Layer 5 of a small transformer language model trained on English Wikipedia (9 layers, counted from 0, width 128). Numbers have three digits each and are written without spaces.
In attention head 0, each number of a token's query is one row of weights dot the token's vector x plus its bias. The head spreads its attention over the tokens so far by the softmax of query dot key.

Query weights of the head. A number n stands for (n - 500) times 0.001.
q0 (bias 0.035): 734459423440602550475615569172601567515665659324613197479641429665452453302381443731747316364588483760576516433634447377718405424187611459636267475576374489311513447659402575185434535539728456404674611573728387509564540369713264218504537607508544563386359336537695533536446460641767496462496368429564598476264466227583323570687580234471637529419592600672445460547627512685299594561390
q1 (bias 0.399): 623491422566588727489493392564571469527556361455386684599511447550511448573482368607500595516598474430528620531526565519548526414504500450405461477420574477450516648479428548572475496453478440447589619534567535543500569498464542413489570482573476607460462359450430585471534433677477554470512579385451559669568539369551515487552418464526414727603451650564596542514511511412618529514565
q2 (bias 0.356): 611500434491582641446448371549396459535509475395472550494575529551456452529450463557480571481552496403489567546498486491567423356435584355460454543411569484495500527386450502586507473490518401454478540495498544557483481545486554476487572500535464494432511396471472531474498495652511417493449539449477491589513553386553515475543437408528468565677562527567494601610528505455597555526545
q3 (bias 0.725): 457407509547544676750450402473726555488765404565557579685643355380612466958288487483426755422608577640450619286670448769504641545669514549443343518276411622137401451606428491469535381420474542626500673548377410779352622398504608361589646402445199781273422351491696864496517143624633544529640550504258469453595464304240589638596319626205529625582175631478805500528577470319400544771483
q4 (bias 0.393): 350724411479433645654467433489510452625599523611483399707517489282524497896404685547377733533473573550259493497592458632500576708618581589401349692317595588337511496533408449542450520578271432543489529574391428657478465454546490500443543304463360555464434384550613651469507378644706628599500510457313535452464464303349514647482341510303476636728377518729836640721679538575486345567561
q5 (bias 0.046): 376621383566309386476579469411462443292549364463480515577391503518469582577635555539369406375478476503442517487537607533441634406560286471478323633512681341524434468389415588415373675648491466617619485622480356627202398400518684363450580470555569533497645608438671521607628607540305591355506483461477614386497437559551427492747509488488550527396431461566679469451600601454448474488514
q6 (bias -0.154): 396429445586337532166665234737609623463308542801461670666702351736397551411611496359705438491504728438432513472398374395580354541452703686590442580313428382815329442676640611681451496353284819379348482430631491286523487907677483594509611451363683577350491607575262707517500404597566425615626717594284799577604694564765407471454362227700462451207464536500404611335260461309626202439437
q7 (bias 0.053): 582397481569534342513519798179466485416474474510509546549503525581400583478382512678666586413413315439631613497372616462537262436694432723477307488567485429341576425432402542512522637447461414544503463488491569526461518525556557428475603481481520624653466284444418513540600491503637553460357356651448432497165586524396420351323609512309473648513541509588465587555376576572668703507527
q8 (bias 0.439): 464602503492604650571591328563644486419581431491475656621470376409566516639472450643595637553553523395625511551524439666548473373580565413431342387387630397466365520515516562537624449377508584414625588517670623601488633469506505557596715412433395688474481227350411477633535433612415486508699559457489447563555555375486541476556368342596395583573434560401561633518456472281464536467578
q9 (bias 0.253): 505500895118768510741613747394343572356567326521549102329524449425606371680351377416313841562328710519474323804419490634560389428675329455452576675418729701425566321438443203604784467420646600460430505623446404751360304515435757243530420440387659689439608662325663364598340157443570157537500618626461361317388927517127681523686495505367609374500358287456146654552708627490407752768405
q10 (bias 0.654): 274439534406514643641623398431684438500659212556440528504534346402657483684342348517489639444601626473470434543393500841478622375679481486485259529189493556374324529598565528407654569411549515427576486663496613685387394392421542496457633457196527603496546496392530551468344366683385543453687459358395589542585581508380593480802360567496442598645335434255681486705542521172482482447582
q11 (bias -0.344): 635539551570465344465542461526445571435468591484624450502465583523447559361535540447523429578471450529582479493489389406490509552407452496539587502648450431554587483445506478514428483561517479472486434431413494361559569514506470508519403570598469498478487518613570500529582494348502494495427460624582506455470439506506470569335564456464550518398480459559314440417410531578473477547446
q12 (bias 0.732): 489444508474524588643533381522643459453652371545526548640561388495563479713358426528460660469603561565522528451441460647505612467602542425440375608373464547355451546553482497505554426418545457492551594561375467684480537508438508448524618476372337627395447398422582672429409252631524497448585452448379519557558547324299539551547364534404541573536275489429641554631536474322463601593510
q13 (bias -0.231): 544674389463357486510475345410392296627408600571460598447542587390527520448397369657429357631324595459669470503523652352291566637647500360555549507486461572685545346500477730531438448572310504507545418314493611468639433476510577635449497476447656332808483525431478455202668520699497363500381326611497554540437291625462336603188357420518685452440427316540493484394374510374430514248601
q14 (bias -0.139): 463707543697798318583440605387341564357333426418537594271409407320617222467471333578529586521376573257679389761452435329450275687520517562540420371594250363600618749348508520690222357338281412521329658746516466557595398661475528395537405496646733462525545557479631361459375459405309512569200598324727661440870555670706377531603314577504535458427627374375402436207436594631378558618559
q15 (bias 0.003): 704412529593508732536674588431421531478422515467575539646743692464752443632548697553610484455418455563414450420389539529448488340453608715628399564471385452476520316588561562305488565360414525735605456650658468525458284476444325609628580584644309488627284303832698411508624445371576524344162349573445361543381227256686351459852387672664302601537374459231784573649469284601649496336542
q16 (bias -0.045): 554562341481419566549396466281548649437500631696420382588475725503453546617620462713666301694588447482530351530460455587597685377630473542507355471393304482649536503412512385716419345635658424477546383420445414544466682445513323765386477523577407580414465619497503461621558494375471409653675372566399600425580480381405677540305352535686555448510434339427600353500547468558548689476441
q17 (bias -0.091): 669455707419395464449417473403481571536339386416355550427631516426463298587513491641418579685410477539263653500291478497532763618506394519387403439592445503433539606500561626452510399470428395481577163683566614473624459452474435655647554336579578484461710322570544458403614390587638510690334449597588691342451507535630451452470597459572442400513523507391651395563491572258500627584408
q18 (bias 0.108): 681571426626432414477617561615258413467570290456490353460380652500572670533342506442446500544446650229377457547494404630513660410560517545341438720580339592393777552341472372632371420469383558392493448529558533633247376548623513709510435597460624480328506473536551303522500468507597587467589515274453590494649457385376447555399708484586685516460662497453540631560462424446414317469540
q19 (bias -0.243): 552699509453482365549463719446330644323564392421591618320542640251483415424504465691635272715517555434582487355691509550420564464422707535457657358555424419664423487509759517522544530357573448361259562400609522519625448372271298513456827615340495581495418653217467706673562782528412394131094387393699513312015392770598204442266483392677597589422374594660373568518389517876548417249584
q20 (bias -0.026): 739500374355471583503547401516519325412483448486545753297457404585465463422568593280381548524524527452617384518425433309487469607614473614490692402604363601581427445395494594400646351417576297355588366397667487698378516419519408579255484670436662493507344572643624573354632577290549494479503451418595555642573739536595681577537576449320494562443410427525477334267308564568529468531525
q21 (bias -0.162): 399370650610849521638564561628540375459546526414507375468386640500360471287544530642561333571321398392504664591474342504263477500547411462504608414528349535438706301403392579520394647663426355490400583649436455468511439623572617756534613507394536549247446597527301653627413577571531469786535568645493452689598434375555388626585553601496393573553213430433634404386447571619550364615562
q22 (bias 0.027): 649606510359526589455493575477611540335520369331484373598580619350447608419477332409385564330726218608195519538670656443626484589538393593738549516573355429490648542517497488728529401479535237493812351538516572514497379613413431490393319406483373507712570503545442608374388557476632503476589402601598593494500602543549509448671437478613534480553424598509533634453553643449592350415512
q23 (bias 0.138): 316353630699598650612625472166412483276794500607434482398610773513132423805442421425711890269333417562243410378444562652728362427587621407510328500362521647295318478449457582460545432360875405591603688311566378383593509469433743509330554473735429587281474355558698247334613290444621705355546403505526589288482532218446560597384583220463755622652350441343450539537552618350443699683577
q24 (bias -0.183): 427306360631391536400624474480446443380084538125392353349429398339452076190510525481766366629491756523941476405481731777360529449646635207489535355690510304435556450458371414177644586377519500505696640544535530385677353759719442364620440840515817668842417919610526500490369466225321281449500613626739237432311668594631405289557500485863476485448388409534244562247287422741779530642538
q25 (bias 0.060): 332556489344566429658457570563623272393385612598483479529513642353358537426389449543479656590516407361600544357480277730577439457347565451548560416665393522517663493638393470344570333629531729525539405593321461603322826479591537433378549399489752443629572500573688528425438675387158629293639487465374490513486447500412433395431663524468523556644351436786536490547669548518521493599270
q26 (bias 0.121): 297504398445537527640310397458452277517423486567430478696414255470369590492511563496593560624370295699419266469586389585816453531559609414705557508210493476440309586457601435668695525611471480721614658504433225536437463373560504420658459281671249415404522650436302542426362522547857515660569546561797530518592515308527342426605639371581546492465696473515712453574504386666548745433622
q27 (bias 0.090): 611606544514546694475361366525552537408587377489451378599473525468531483390267528255361588606447838418384429506686740624564452692500518672515794549536274600458540564283375405472507507564355489500408433542402478504434490408651637578574560578690358648283632367359381550469606247434493486434378460554572468647504468242664530477354349649677440286781522439414631476507606497270486388448385
q28 (bias 0.009): 840748255451698315679448401527520503581600472461450550531813610547164510422570669595580483472343410597586532426448513361292432479372545379461486389483474331524438517416603561256678497653569653364510439536407507528451391564383533649453382483167586521634427556476518456609355616462433520416356525439349350415541596608636606415389503579583564558611579469507493519521493417461566613581397
q29 (bias 0.107): 352561440522314405468470415480620472578384621406411471698696497568597457581429522615468487247593417521530512444577418586741273464689403522538542558407552444551500616745688577478474568436538578559370574373583549415349522532567538692474542284527398460543516581571517582610691216503822429533375427354582526404546418632389340409660563623596375633490562337418444391720481573578503545507485
q30 (bias 0.062): 392293629385632554323259240754539551500536600638660344931622397292312668527315604562535627450418681484265568645264556613500790644478445680462290416328449480341522434380627259417408715441479234715283593496378603472642660412588616380712588319623519360293491518500546487160463418550628772516936542349246447598383320266366673343509337681405709589546572455620468619377666496482530439658559
q31 (bias -0.080): 559463381591206449645642493530513522534287676364358533584468367574523561550487484400305374310594555478510555463420414421373678630193448540382653192531414555630612353577529474590540516516546323585412389500493425525451316467480659453453734544389603449514621686460627649618469704733704507438585566399578623422407541463598510519361539379613525392503568330751558571323458451482385447535621
q32 (bias 0.113): 405485546266800284384373613613540582724546528601346335512663352664395621601415478490507448665410649431500536530528460622678306473547485596250342537393525667522523452775329346474682486472696744538178459225555266629465449266122402350545615455488555519603562656519453331605556533457437418500580521586656585342473549549579589573435572369588482545515648519406416629531644577543449482754592
q33 (bias -0.048): 563417493221443405374448727547433693674389395357433518216538375435434517316525567510422261251477511637659569457720599245478420301612702461535522579485521480396676392429569237532518455445479683668381644440560657489361564489364510660295583579674527338397535342432527609507307567713708518373364524620405514573456603639438613544664566416526367380663504431426485531247657525526595674591418
q34 (bias -0.103): 436490518623466392566521486694625572541486717543426497368458381424323454493479453477398473486516475411472460550381490164600397518584336555287535655404507623627423459640500480479651237679493529709583441500456612742321517462661637292552380441582708588644399482359540291497461389496201682302489539524483773693282489405403464552657470567542536469521605343540475536315517497500692609366366
q35 (bias 0.023): 601500625397563442329411339389399494423404550399457549483528571564561513593520690622546612325447517519688519476188657459437487582627306629319692517473475564766442643361513548599430516494506401456651467451391601524590608543347481456487327460558669680398356305447346375601491513393540420355541566362464414590353408485399440434621743493442693675476490642529599202538477513783513618647389
q36 (bias -0.091): 474560369706497547643435423617520592639497591407513555559342629507593484623364353743516382425454418577657322518475526524513490605639524579603480483462471585646392387465643564625560494421481324476527656484625564486292533503507497520370410407616634398497620517454472745292341559635450546583419641567387424455283196357624583447328677536667349557188409493364514583246561516514662333573497
q37 (bias 0.073): 416388527355634481421207531349452561604627532597599515547702424496536418729701621437496526604570458340366371296403144558519612645631644548452470403588775534519409407488464475519328229443471551292530691423470462422430405485649554511496504466392607500485636527530457190416349610531743608452709651470540600475427485541549479518709522518278461557924607428365508525748279595324646385323464
q38 (bias -0.068): 607496451413302571484556504496435548457624672325481492666537690469413392317395305566508342315395500728384399550615374316500586492481359380384583379616355493757662391707470564326683385507538549429531629546265429484528416628678353351301465484829665309456557374539471295466621649253508298385429577508773264680325555474480686346452561728345541335645444709595376669379587462720618296447619
q39 (bias -0.049): 435377540463640682369496437209614534624594563504642486445407436479694631433426514418265521533418789409316322452419327677640592428370482346436735802464483513398514640592369682137496523493500351568401278493451493448559486430549684525570542581457545425317655272346430322455556503679588370568500566365469427486615411628397466586587507576471613447330382382452619581569439507448479708315403
q40 (bias -0.160): 656669497649375491312611442621479497497440561378515545350372300469405465429552542408579503418420147389525494550468600570331580560548417463592503482800544697601606396269582358366653441450527584649420534412454581294487446607555413243494592389433692362459626455506380444665564458516525417503356584398344488601550425510543506494541494407594520416557559453479541423487301611545554500448441
q41 (bias 0.079): 370640634564714377461399570729523586547532548724293550622496500461633392469695546313450527230413388518195380368474477709586470440569553566454476457207676521547301551484264425383442563556310459496296578385450528680785316504504439465398621477500641193472247312590484642504515473723461788554647320626561345406540667504362444559658534550488682673601377441652725534363659278529206535484627
q42 (bias 0.125): 465457466482561405453317458580674507389652639534507525297459493504700438366471631341610611284497519416389458421431422571630378426447421615496354637541576583255452482643286316464439734589525492474558413774368365564553465637453426467764633381548500681393564492464610434751493411541406403396574275354556461444785415340453693771638560602323637434705426214402441597537738454436472539606438
q43 (bias 0.003): 564654571467616591493599486607419415446560487518699510571448594390503536469421507539476466411503401726577635506500359645281454426533390527694569222334500246408455421625418457527657582311370424510434644365551274824418247544398580458438613490493366335504355629521601538379510396571291493662531439538714476411637353663573572597667343212542474535578507650440405592642450312590490514601373
q44 (bias -0.010): 403429703614518519394391441753451387460544509477433509587394563534638423472552533425506620350592478356678358432393555535401587408518484580582412661551459443321443543310536458402411709597491565513419385418515325484510494663466356525676574574484664320487403532460581356539503573619485312417396480466518693446389796541509479538442398476313397584589635632500354458410638558487497628191409
q45 (bias 0.052): 645456558267452557460529500520752442727714508433642528392443594673418121544796602481780580678515467310665519697316551735540612332613596604385366416434473361584492384433692581524464550473352347484480552350544646496337654572588742569636368520533207459586453496472559435473688598554272652530235515286344572407631712438549293801492492445369576225575439585484442434417484508765418591226435
q46 (bias -0.121): 369456403596509423430404570723640561441524317467331549349417521383511575401471434576655587629511581581614419455581440512579390339500367688497529395566439535506536613427556542558561597428466620515509515572632618680467594602454588465250547520479537372628586561547340512545467588352619613373189404432597486612554574593612478418431613363580448535335544512630545553473393434543514359362384
q47 (bias -0.038): 510411195420503590424551296576513465451473642713471620479675372480487431391359510466539369514528524521534538596424487317437519314388394628707577385764585587484517477318538627592388396434516535567526612403588664697600416398441698566638632592486755392379435459500448497506429571154507418445617457430471539535513735555557289580524519510473306497408564564352246630510615523445326340469412
q48 (bias -0.318): 672333429529432365272367721673412660627496581585689601228459487547363512285500197600327334522588557218865574504316492051183562544442531688427600359548602754757574568674586685602577598362271523413367431399466669316464433491619367280556419539610600360697756671491342435579677639331462398282430460617571487430474626661470410464699425299697549677323435513750456438473413307585609475577431
q49 (bias -0.154): 701582603590497761428549442669480605430718539379601325514409343493410484479592305648352456684557331465570408497480476458565312479380447367580587514412690478401521538532693454619551386526320666427734490574564410371304675548411450766404620387310551476346409493613410313704577349436630469620368571535390415566500698651711382500447450497528575514327479514647353358383391339400540449500386
q50 (bias -0.114): 527427442689632574339762485391619380516364493504521438692602603451466427259507674438390576356516364361579597573470500693528695461548551659489493284582493366528631517634450567694372503681619448652622350356328599518467490535462466349528531615464596607646503398455709419221415551554507379313316385258683503634550610612388547474565656456472530546285578352358504333608547207562446507654454
q51 (bias 0.010): 436227287426402559456402450426529462537635531412500701204531533379599465500435518336493467643425567422657406483360375545321437403375420638422818518586598420460645638614640272627373650427557666456390456554323703489401486573493404445409547562643129332500500477391546651568411543386267562547637576662375540289519478557625312527421475543545323736654753552436515605500652629657586374753650
q52 (bias 0.141): 472524677516629418602425355459571515609675413336520512508496850630582500662444802466560468533217475699483628213643341675569500488626391564431619621217655408254689347610457418673552535550232209639329711496420590449538432702605355337573726464621526570359567318322649414543595647647476472418521538471362753578599545343435597500626378864633734386291578652528458570391582532330512556304585
q53 (bias 0.036): 530456415484510397541360432428686529582737599489557473570184497476704455483500440367553513535611479522538594417565447552612769562550461493507421839622620295266417500295318533335260390452550590552575585330369593368412517598318391538670480551399486448379420607605504476510589350394368480579517599582265621615517514466524409395584648490448735596507721421302618503451480397564510393625481
q54 (bias -0.186): 455389469608516361602631672596535716276456644524583689320512543467525413408471314677497455598591329455356400414406519393458595694646558412584672477577590560552513770551650600591533559485322431431539457404561665589575420406604361293575461464520469447550545428493359735353488446619363555364384438368455468491604384713592463543530354711376587464530460719459517519368285398336586461455547
q55 (bias 0.066): 500634609649464444674369551319625644436470586507407561398605397467475463232487522353744510578305534533410375533441433453520566453487612503510493526416522473663553585452578641539425363519640427566477520420603335613391590399555608404588269458480555327407366548598442609538512385480555487718327408339264332579520430287381544472568335548447419510635596457678513632615525455312615264785606
q56 (bias 0.141): 692634602376471563753571438635458531427544417531426606459497543276497572461526606512548708483592446625480422434556461719523434644609425523427344680487419554605383356377619689575317456488567555623339372461283527479480732438480475381336660605459503564406590510307365593462574433429585350722517429196337594430517477467646531669388487474530497444449567487541651270463354436404663617603537
q57 (bias 0.109): 634278590490425573608530530446458421303493517785458571485490610688455586543457602423394585871390552650563373513558302648450497632174358732385376665371606352425325511770411548557518401289570371584760615638426500519403475403521674246381518601563466529434458432443489456356470437511683428354489500417486336327493668591427627463667374553463531518441584464325677338336684567564454614560568
q58 (bias 0.021): 577667609688489606526504688523467532403699532457460324399571587380579525336478591378801651273396328690619675622240485442478496435380705378381255679435650520760473500597553486448496500373485465349571451423647598437411515314556496575571656388492646473489376277452504741660311551388727396503701598530609644374454534595688664490450438321325373455319363451449294489515749599336573559328631
q59 (bias 0.149): 565527528761624405320685418394515388612688445508274339383285421390504519867391527679669585371540480605280403539694374364660707540519735209355800457324537457477524531447474515562527649478473463650641582454565235692415446523337727653481504387520178564627492484543529528569522290455663500388718423244485515489352389457173589632520553466412445417520631318288500537617726481435481565529444
q60 (bias 0.061): 607612524516586591467473441537468361436704422359451350823381551460407352755395711392533346538503592386531452479620351548493372490532531516461403407524408636550598576745491449369510519466465427507340493533565416365407500487401638703368275490705532426470474441606357721555419445418447579561540273403390664446520429665657528391373535623615578410534611634355449627332494584438393778580673
q61 (bias 0.003): 388526412386552454579584424513397581355352497343580246510320596484665416582542381488481545648460671633503381559716461339526500460210602315524414484547416631614497529466416503409637378494500649540500569301494553599561327529617443694507249448433780603644519325552424563510491468548490533470453669428455668456413490442599338712338459359420599424311563291481433541578547558572506603730456
q62 (bias -0.173): 510732313391679507557284587671523379380326516514621549279421456450336433540603536413418711373355486478476484515535497486417327483396541579468456487657519400530409374486468468767738484607390658365593483497690389305337647543665610477473434709366577571551458458294416712445472314386536361472345559503445513513575703548349516435452642571622478386493551628448439468486471637698682628601614
q63 (bias 0.050): 590548481464393410563409450466572581490382358296725544362426459348582444777496420542689467332332542469470716607705409439441425560475657544197638423595655490437440610331345263529625690724500621309411515511493627597435565379305676682382478393610484489462446693485679392468711580561404559452297357217489877536432399508653549549450342435451567664454500388698496564538411511558543482368739

Each question shows a short text with each token's key, already scaled and adjusted for position as the last token sees it. A number n stands for (n - 500) times 0.0051.

Then comes the last token's vector x. A number n stands for (n - 500) times 0.015.

0 " |": 500503526495503503489522477494500437654476491495456497519466486479489501507537528530493518482492512497475500509529522488473527501504492523464506476482471526507491448501524505480527500501488512
1 " P": 516549559496524499511513485491500416597474489496473511503485498483502503508523526519485505489489503488475499498521504489466520506496487518473526483500488518496494468482517509480511512510489505
2 "erv": 510549557504523508495527518493497419586488500468478510507493493523486491505551549529496504489476515498479497501522510486486508511511472500457495479481514508497485484490518509477514516493509527
3 "e": 501554557499524462512522551496505398594484488495477545513489496487499504508507525511492510497487502488483493498535508485486517487519488504441516484486488512496511470504495505488522501497489519
4 "z": 490554554507527481511512529500505424576478494502471523533482493490505501503542524531476519486479502497493497513511511479484532502494486511446512482492492520498488462503527497477533493503485515
x: 439608478494471532547595452365485581407612376456482590709606527653379477514368334605600591401399395381560714413411424562353673348426678520561409367601525530663601441467281371454500458474577432499389668474650380539536507516497468539596393518381341529505520487352508496402525368563647667466642529462598652617384582424588300480527440439464466554425467417501756455513671476301428682487538
Which token does the last token look at most, and with what share of its attention? 3 "e", with about 80%

0 "ern": 500505535498507488491528462493491426633475495500466505523465495493486499510527525534491503486482513496466502514526509504472522509505487518464520492485471532506491456499527515484523490505483509
1 "an": 507512545499511494487520476492495426627479493499470501531471491486491498507524528532495506482480514494462502511528512499472523507502498508470519486486467530505494450499530505485521493510484516
2 " |": 505517527498501497487523508495503438652475490497457496521466486478490501505534528531495516483490509495472501510528520492472525502503494521466507478483471528507491449500523504482526497501486515
3 " 6": 500551554498521494497509551497501429609482502494462511500471485467506511507534509516514501494483510504472508514485514507487522490491506524485496485502513508511496446485522511470514497502483497
4 "15": 490539547500524491500518528503500429594468497507462513503482462474478510514531517526485500481491511506471505512497486507498535496475487526463492500499505519509477455495519524483499484502483499
x: 489477489245434506546375570522440521491520296460531480666478290617620369594571320528606578446440594584592487337407424581504486444652517294493660475665416464547561391413698676465477718516596605386396509622546497599359493686455430595592418567486244585383475499462476467520399435616566675512523484346528482559493457359480484552533365665417463495618411484537517440659696496519413440556367
To which token does the last token give the most attention? 2 " |"

0 "6": 499503544494515500488534465493486417708463496493448502524449469473485497507545535548494513481486524500456501525516524496463531505491483531451511479494463535510483424487536513477530487502479529
1 "0": 508522559496519489487529478491491412686455497499449503527456473471482499512543537541491522478477516504446503527527524500472534504481493527457511479496466533518491429485544516479523489499478523
2 " |": 508526539495503500482532513494502411707464490494439494527451481474487501508543541541486522475484512498461497515542529490463535505505491530458509469477459540513485431503533509480534496502485520
3 " ": 500572584500529459496538568500502388649481516508453513504474486476509524512538545522478491483471515495459481511516501488479532504505493533502531488516482513497492457512538497487540478517500533
4 " |": 485576563486525519476524543501516376640475502499438505516464486477506510503552530521463517476477521501481504522533535495494538492512490530488506470501481509512490455490530503495525506496508498
x: 565444538403512326530382460617514516457538477316359493667606566578585421646449344400546489505506512599533625457526466568388415528626499404498437629519531635545571438489456528519537486532590553413436458550500484562485588556458398509509421605398371497379488348482579612490400615371782818352640563491425436520510556487512403571650402403502497404449444389475439480589391477467411497635555
Which token does the last token look at most, and with what share of its attention? 2 " |", with about 50%

0 "all": 498504538495512482500522464492493434648476491511458496522465487483492501512531525550488501488476516501461494515524509499466523503496495520465511487480474533513490434505519518494528491499478512
1 "ower": 511514551501513489500527472493488427642477493500460503522471483486500498508525530530497513478484517497460500516517507503463532508508493518453514481483480525509493446505525512480528483501481517
2 " (": 510555568501519494491517522495496421632474499503454499506483475478497500513535522515492518479476509495461496515523522503495534511491495517478513485501475515522489473503529503484534485499482508
3 "4": 503556567496528483509511547497509427617491493502462500487479471462505519513528519523500514479494519483469513511524499516487515490480480511463508484504487507499484458483525502492526485478484506
4 "8": 490551559494529501500503532502501429623477504508469498497493463459493512519537533540491499480504526504472514519508496510485524501483474518466489484504493511509475453479513509482514489485484503
x: 434490619338475445517459454583466451437541329588399508637513446414639405561481273571662674428586573609472481225550360522537405305479439483548683470600377496625557335406473643471483539429702471322553482564507436521367533613580471453508492617410389613434458444395483508656404526514527727463519487367645596336490465540472520516541496606599478429553299515620530613783588425504377450600417
Which two tokens does the last token look at most, in order? 2 " (", 3 "4"

0 " ": 503517567489518512477532444487487382736463501508447512527452495473500502506543547554475515476489523514448488521528516492447534503488502535479531478503454529505491411504533507487539491509492532
1 " |": 508518543491504510477532481490503396743462487494430495531448481470483500504557545548482532472488517499459503517543535487457539500508490535447510463471457539510483414499533506472539502500485517
2 " C": 516596592495537497498514546490502347666454498510468512523478490476500495515529521540483499481494516496454516505502526470464547515514501534447497473457495523496468449491516528471519489493465493
3 "andidate": 503573572510526492489510561491513377691420496473491490481453535479456495510519499529461486465506497506461479484520473479466520496478500513456527502459460502450479485495514501506565507498471534
4 " |": 481559558496522485496509526498520334680478480481444481535468488461485495496510534523496520480468522476458497548549551498469544481487509515438509441486464526504483459504509503474524503493464500
x: 521469548406376274430349481658489375617520488301529577651576466615504356525527357401547508534480438554544537518425540561431429494521554412516484583538351595415604462474499499521490450602575574366477378462442416512583366521596596503532553726427391435456562274456588663604532588475847638514652484448502500550482481432445469497691441444485436506415351376454460654591392570544402562576593
To which token does the last token give the most attention? 1 " |"

0 " win": 503506557494521469492514438489489397692443474509474502526468492467477484509553521524510537483491523494456504504537538485470518500506486511469497474481470525531496440506517505494525499499476521
1 " (": 514544567493518513490507483492490407698464489509452493524472484481492495518556524525489535465484525491460500504534535504487537516488492526478516473495460529520489452504526510475535492507477505
2 "n": 516545569489536488506519544494502394673472484514468492527482490491520518513538521539503511462492529484467517510537529503469521511490453504488495481462477546498473465508531511490518483503484490
3 "ew": 500528561494508428510509594494507414661481523502464464526456476499527518517518550532480509478507494522465527529515521487475534508498474514485532465484477516522503479512500483504491500530498473
4 " b": 480560574493535508494497526505509389662490501491483492524472463481493489516545520527455524496494544518479493515499547507484542519489493502470492484478456518517485488498501515473502484513468511
x: 461361593408459480498499501502430318588463442519427583660497414525597375550558412406595593577407447470439509297349439438455461521496501553460397524583486557476613457523541635558443424536571452414647503421431375614371484763431535578474469492501351678398576436473481484513395512450610830429503617316511505489468432586450531434687420499554596409329550517502470662595683530568360611579448
To which token does the last token give the most attention? 1 " ("

0 " The": 497513558494517499480539475489488409682484487512456499520462488483495506512524521532503514483498508494468498498538515494476529510503507524469500483482462530505479463503538515476532490497490519
1 " season": 509524566497524478484541456488493403646474489508471486500473476478484491499545531510508499476479515497474498501534515493475520510513473531479509502485483522504495466485538530481518485501471499
2 " for": 514540549504514495488522529494496425646474476502441491513478485476483509499537529535496517479502527497466513505533535485476539503510473520449514478483486508504487460492524510482539490505478497
3 " o": 500551566502527488501508566497508385648464478539466483513508475480482507513532525508491505484508497493498488512513508515459517518479487525489519488486498499499498492516530499498503477546474498
4 "il": 490557565512524467503512544500503406612463497524460504526463468492484506512547519534494500474479494522480491528512503495457525506503469515466500489479486530516498456513525512481514483507500488
x: 539571565377456596555534450536538457448629381512569374613414611611618340502435219513533466600483486435462477325426601556398421334667548464413588551618630492518621226464464645412572459524523364431408677551501612547435621614550437473538440589344340555388545458548326613422494298479584764611475454506563526558747522526482383484528410431485440494438413395430388646486685572459419606476493
To which token does the last token give the most attention? 4 "il"

0 " Liber": 501518553496515489481525447487493394647461487508486487529472502501477494507526519527516515465506507498473495507526510511466534525492493509469506500477469517512487446506517511495529493498472513
1 "al": 509522558496517480486517476490493402641473494514459498526458497479487501519530531539503516488494513489467497499535501508469531509491489517457504491488469525506504447506523513472511492507489513
2 " |": 507522531498502498484527510495504427673472487496449495524461483475488501506541529536493518479487510493469502510530523491464530503502493527459507475480467532508489443500529503478531496499482516
3 " 0": 494563556501521512494518564497509415613464500499464512503466484475511510517536531515498496506472487499466512522503520481503519491499509530471517482500506501502505449490557501483510499487492497
4 " |": 483563549490521522485516531500514399620469501498454509509474491474493509508534518522457499478475513485487503519509522499503527490506476519481496478490502518514488467502521513486524502504489508
x: 527494491335504342396385450528575428560612420242362509646576456630592465649576290431580493453381531568510489517574521546462378556619456284631426652595429530575566425562460519398517622539612538423374527527505448546488613578445505463544526535403391613417525408502545550501322658472795748367606423488441429466455560459501549555639407452387455382471479489520415562643500465571420533626417
To which token does the last token give the most attention? 2 " |"

0 " Peter": 500524568506520500498548418489483387684473504511448506539443485486483504523519557561503501474476499500456500509511510479432545518509482530422526486490470546510486429510557518495532468517478536
1 " C": 517556590502531501489535487487482356703457497513462517539457491485486491515527531555498501481484509506444500519513533485433542516503505531444510474473472536498480437498522537484523465503466520
2 "amp": 509533605506520516511593546485478348668473523495474514507453483507442472488476529536439490487520453491485531559515512529488481507494505492470536452496487541508528473525483517477522474526487531
3 "b": 492567609510545449497510556496488362663474529503466516564471466505480499490494531549496501512465488504453498541545557514467508487504495503456512498481436529506506489486506519471552460514464546
4 "ell": 483570596513531452513538545492503375660473493511478519543468464488467501507533556569506502493474506494441500551498520495478544521493488493428529483477482527489468422518515536484533480529470518
x: 556535516293428417344435452506395382475655308488470751513500629732435472420515296521601498489376448430598622536422424611377472489482537536397546588635498389576506420455470514510480501623586463470642621438432410603489498524456286433474626567498429508412517330498513454420375339653636764561463679396579609587530559587384471544507480602555420589404379406521647749518555434507428574455467
Which two tokens does the last token look at most, in order? 1 " C", 3 "b"

0 " |": 501505541493504504482534465491500402740462485492432496530447478467483502510558544547489528472488519495461499515545534481457543502506487535444510463472455540510486419502537507469542500502481519
1 "\n": 508528550493506499480531469490492398747463490499440499540442483475477503502536545543486517471488512483467498510531530470468535509506492538436517473476453528500477412492535520458538497508476515
2 "|": 507526554501507487488528514493505394733461480501428508525453474470486494505550543547511539483497516488455498501536523481454528519504488523445509463468461555507477416500549508454532492509466523
3 " ": 499572593500529445496533577499510370676474504511456519509474491471510515517540556527487508490479526496467478508520495486465535509493485536486530478520464522495497428517542489471550479524500543
4 " |": 488572569493518509464521540498518372688469493504431510528459479473502502504548534534468535483487511498474515514532532495462539498497485530452502453481452533500483427488546502457535500507498508
x: 537483619347386372483332493592596492585468469310510557699511542532568307493445376522585490531523434490452519494542597490355395495505544430490431552498493656535547325505465510517483444585615522451529494585505422562464494581426466530501507597422309526438573369533560624515547538323734838397628567407444506405523548508395387621621379422447477416449527501520465613508490479434467561612477
Which token does the last token look at most, and with what share of its attention? 2 "|", with about 40%

0 " Party": 501501535504513493483523463493495443603483503498469490508470508483495498504529518513504501490493500499472484510529483484473525503487478519451506506484475521503500468501516501482527515507490515
1 " |": 505510526497505502487521490496500439632480494498458494520470487483492500507531523522497515486489511493476497509523515496471526505497491520467507482485475522511489458501523500484524503502491511
2 " ": 510541550499518472494524528496501430597484509509473507501483492485497513510531529513491501491490512495477486503508493496479526506493488525499521499511498508500500470510524493491527495512504520
3 " |": 501542538489517514479511546497507418601484504499458498508478485488495503500538515511482514492489515502489503506519519498487528494500492522496502483503490502504493475495519495495517508499515496
4 " C": 489557551499522497496507518504506411591476503511482508508491490488494497507518509523486505494502505501475508501501515484476529507512500519472498487476505513495485476497505512484510501498488490
x: 597501581544501574532526618487587414511429449464292572653359537496478568580365363339548552610500605403528499482499569448561391396671455323553465567541446579373593421544421538545595365618648380351478525661497474641382532436454571532606484627565260505318473487492522538603427569505513806415631554399541566446414518395420502371644448498463410449453438457330493472582734517378493462509497
To which token does the last token give the most attention? 1 " |"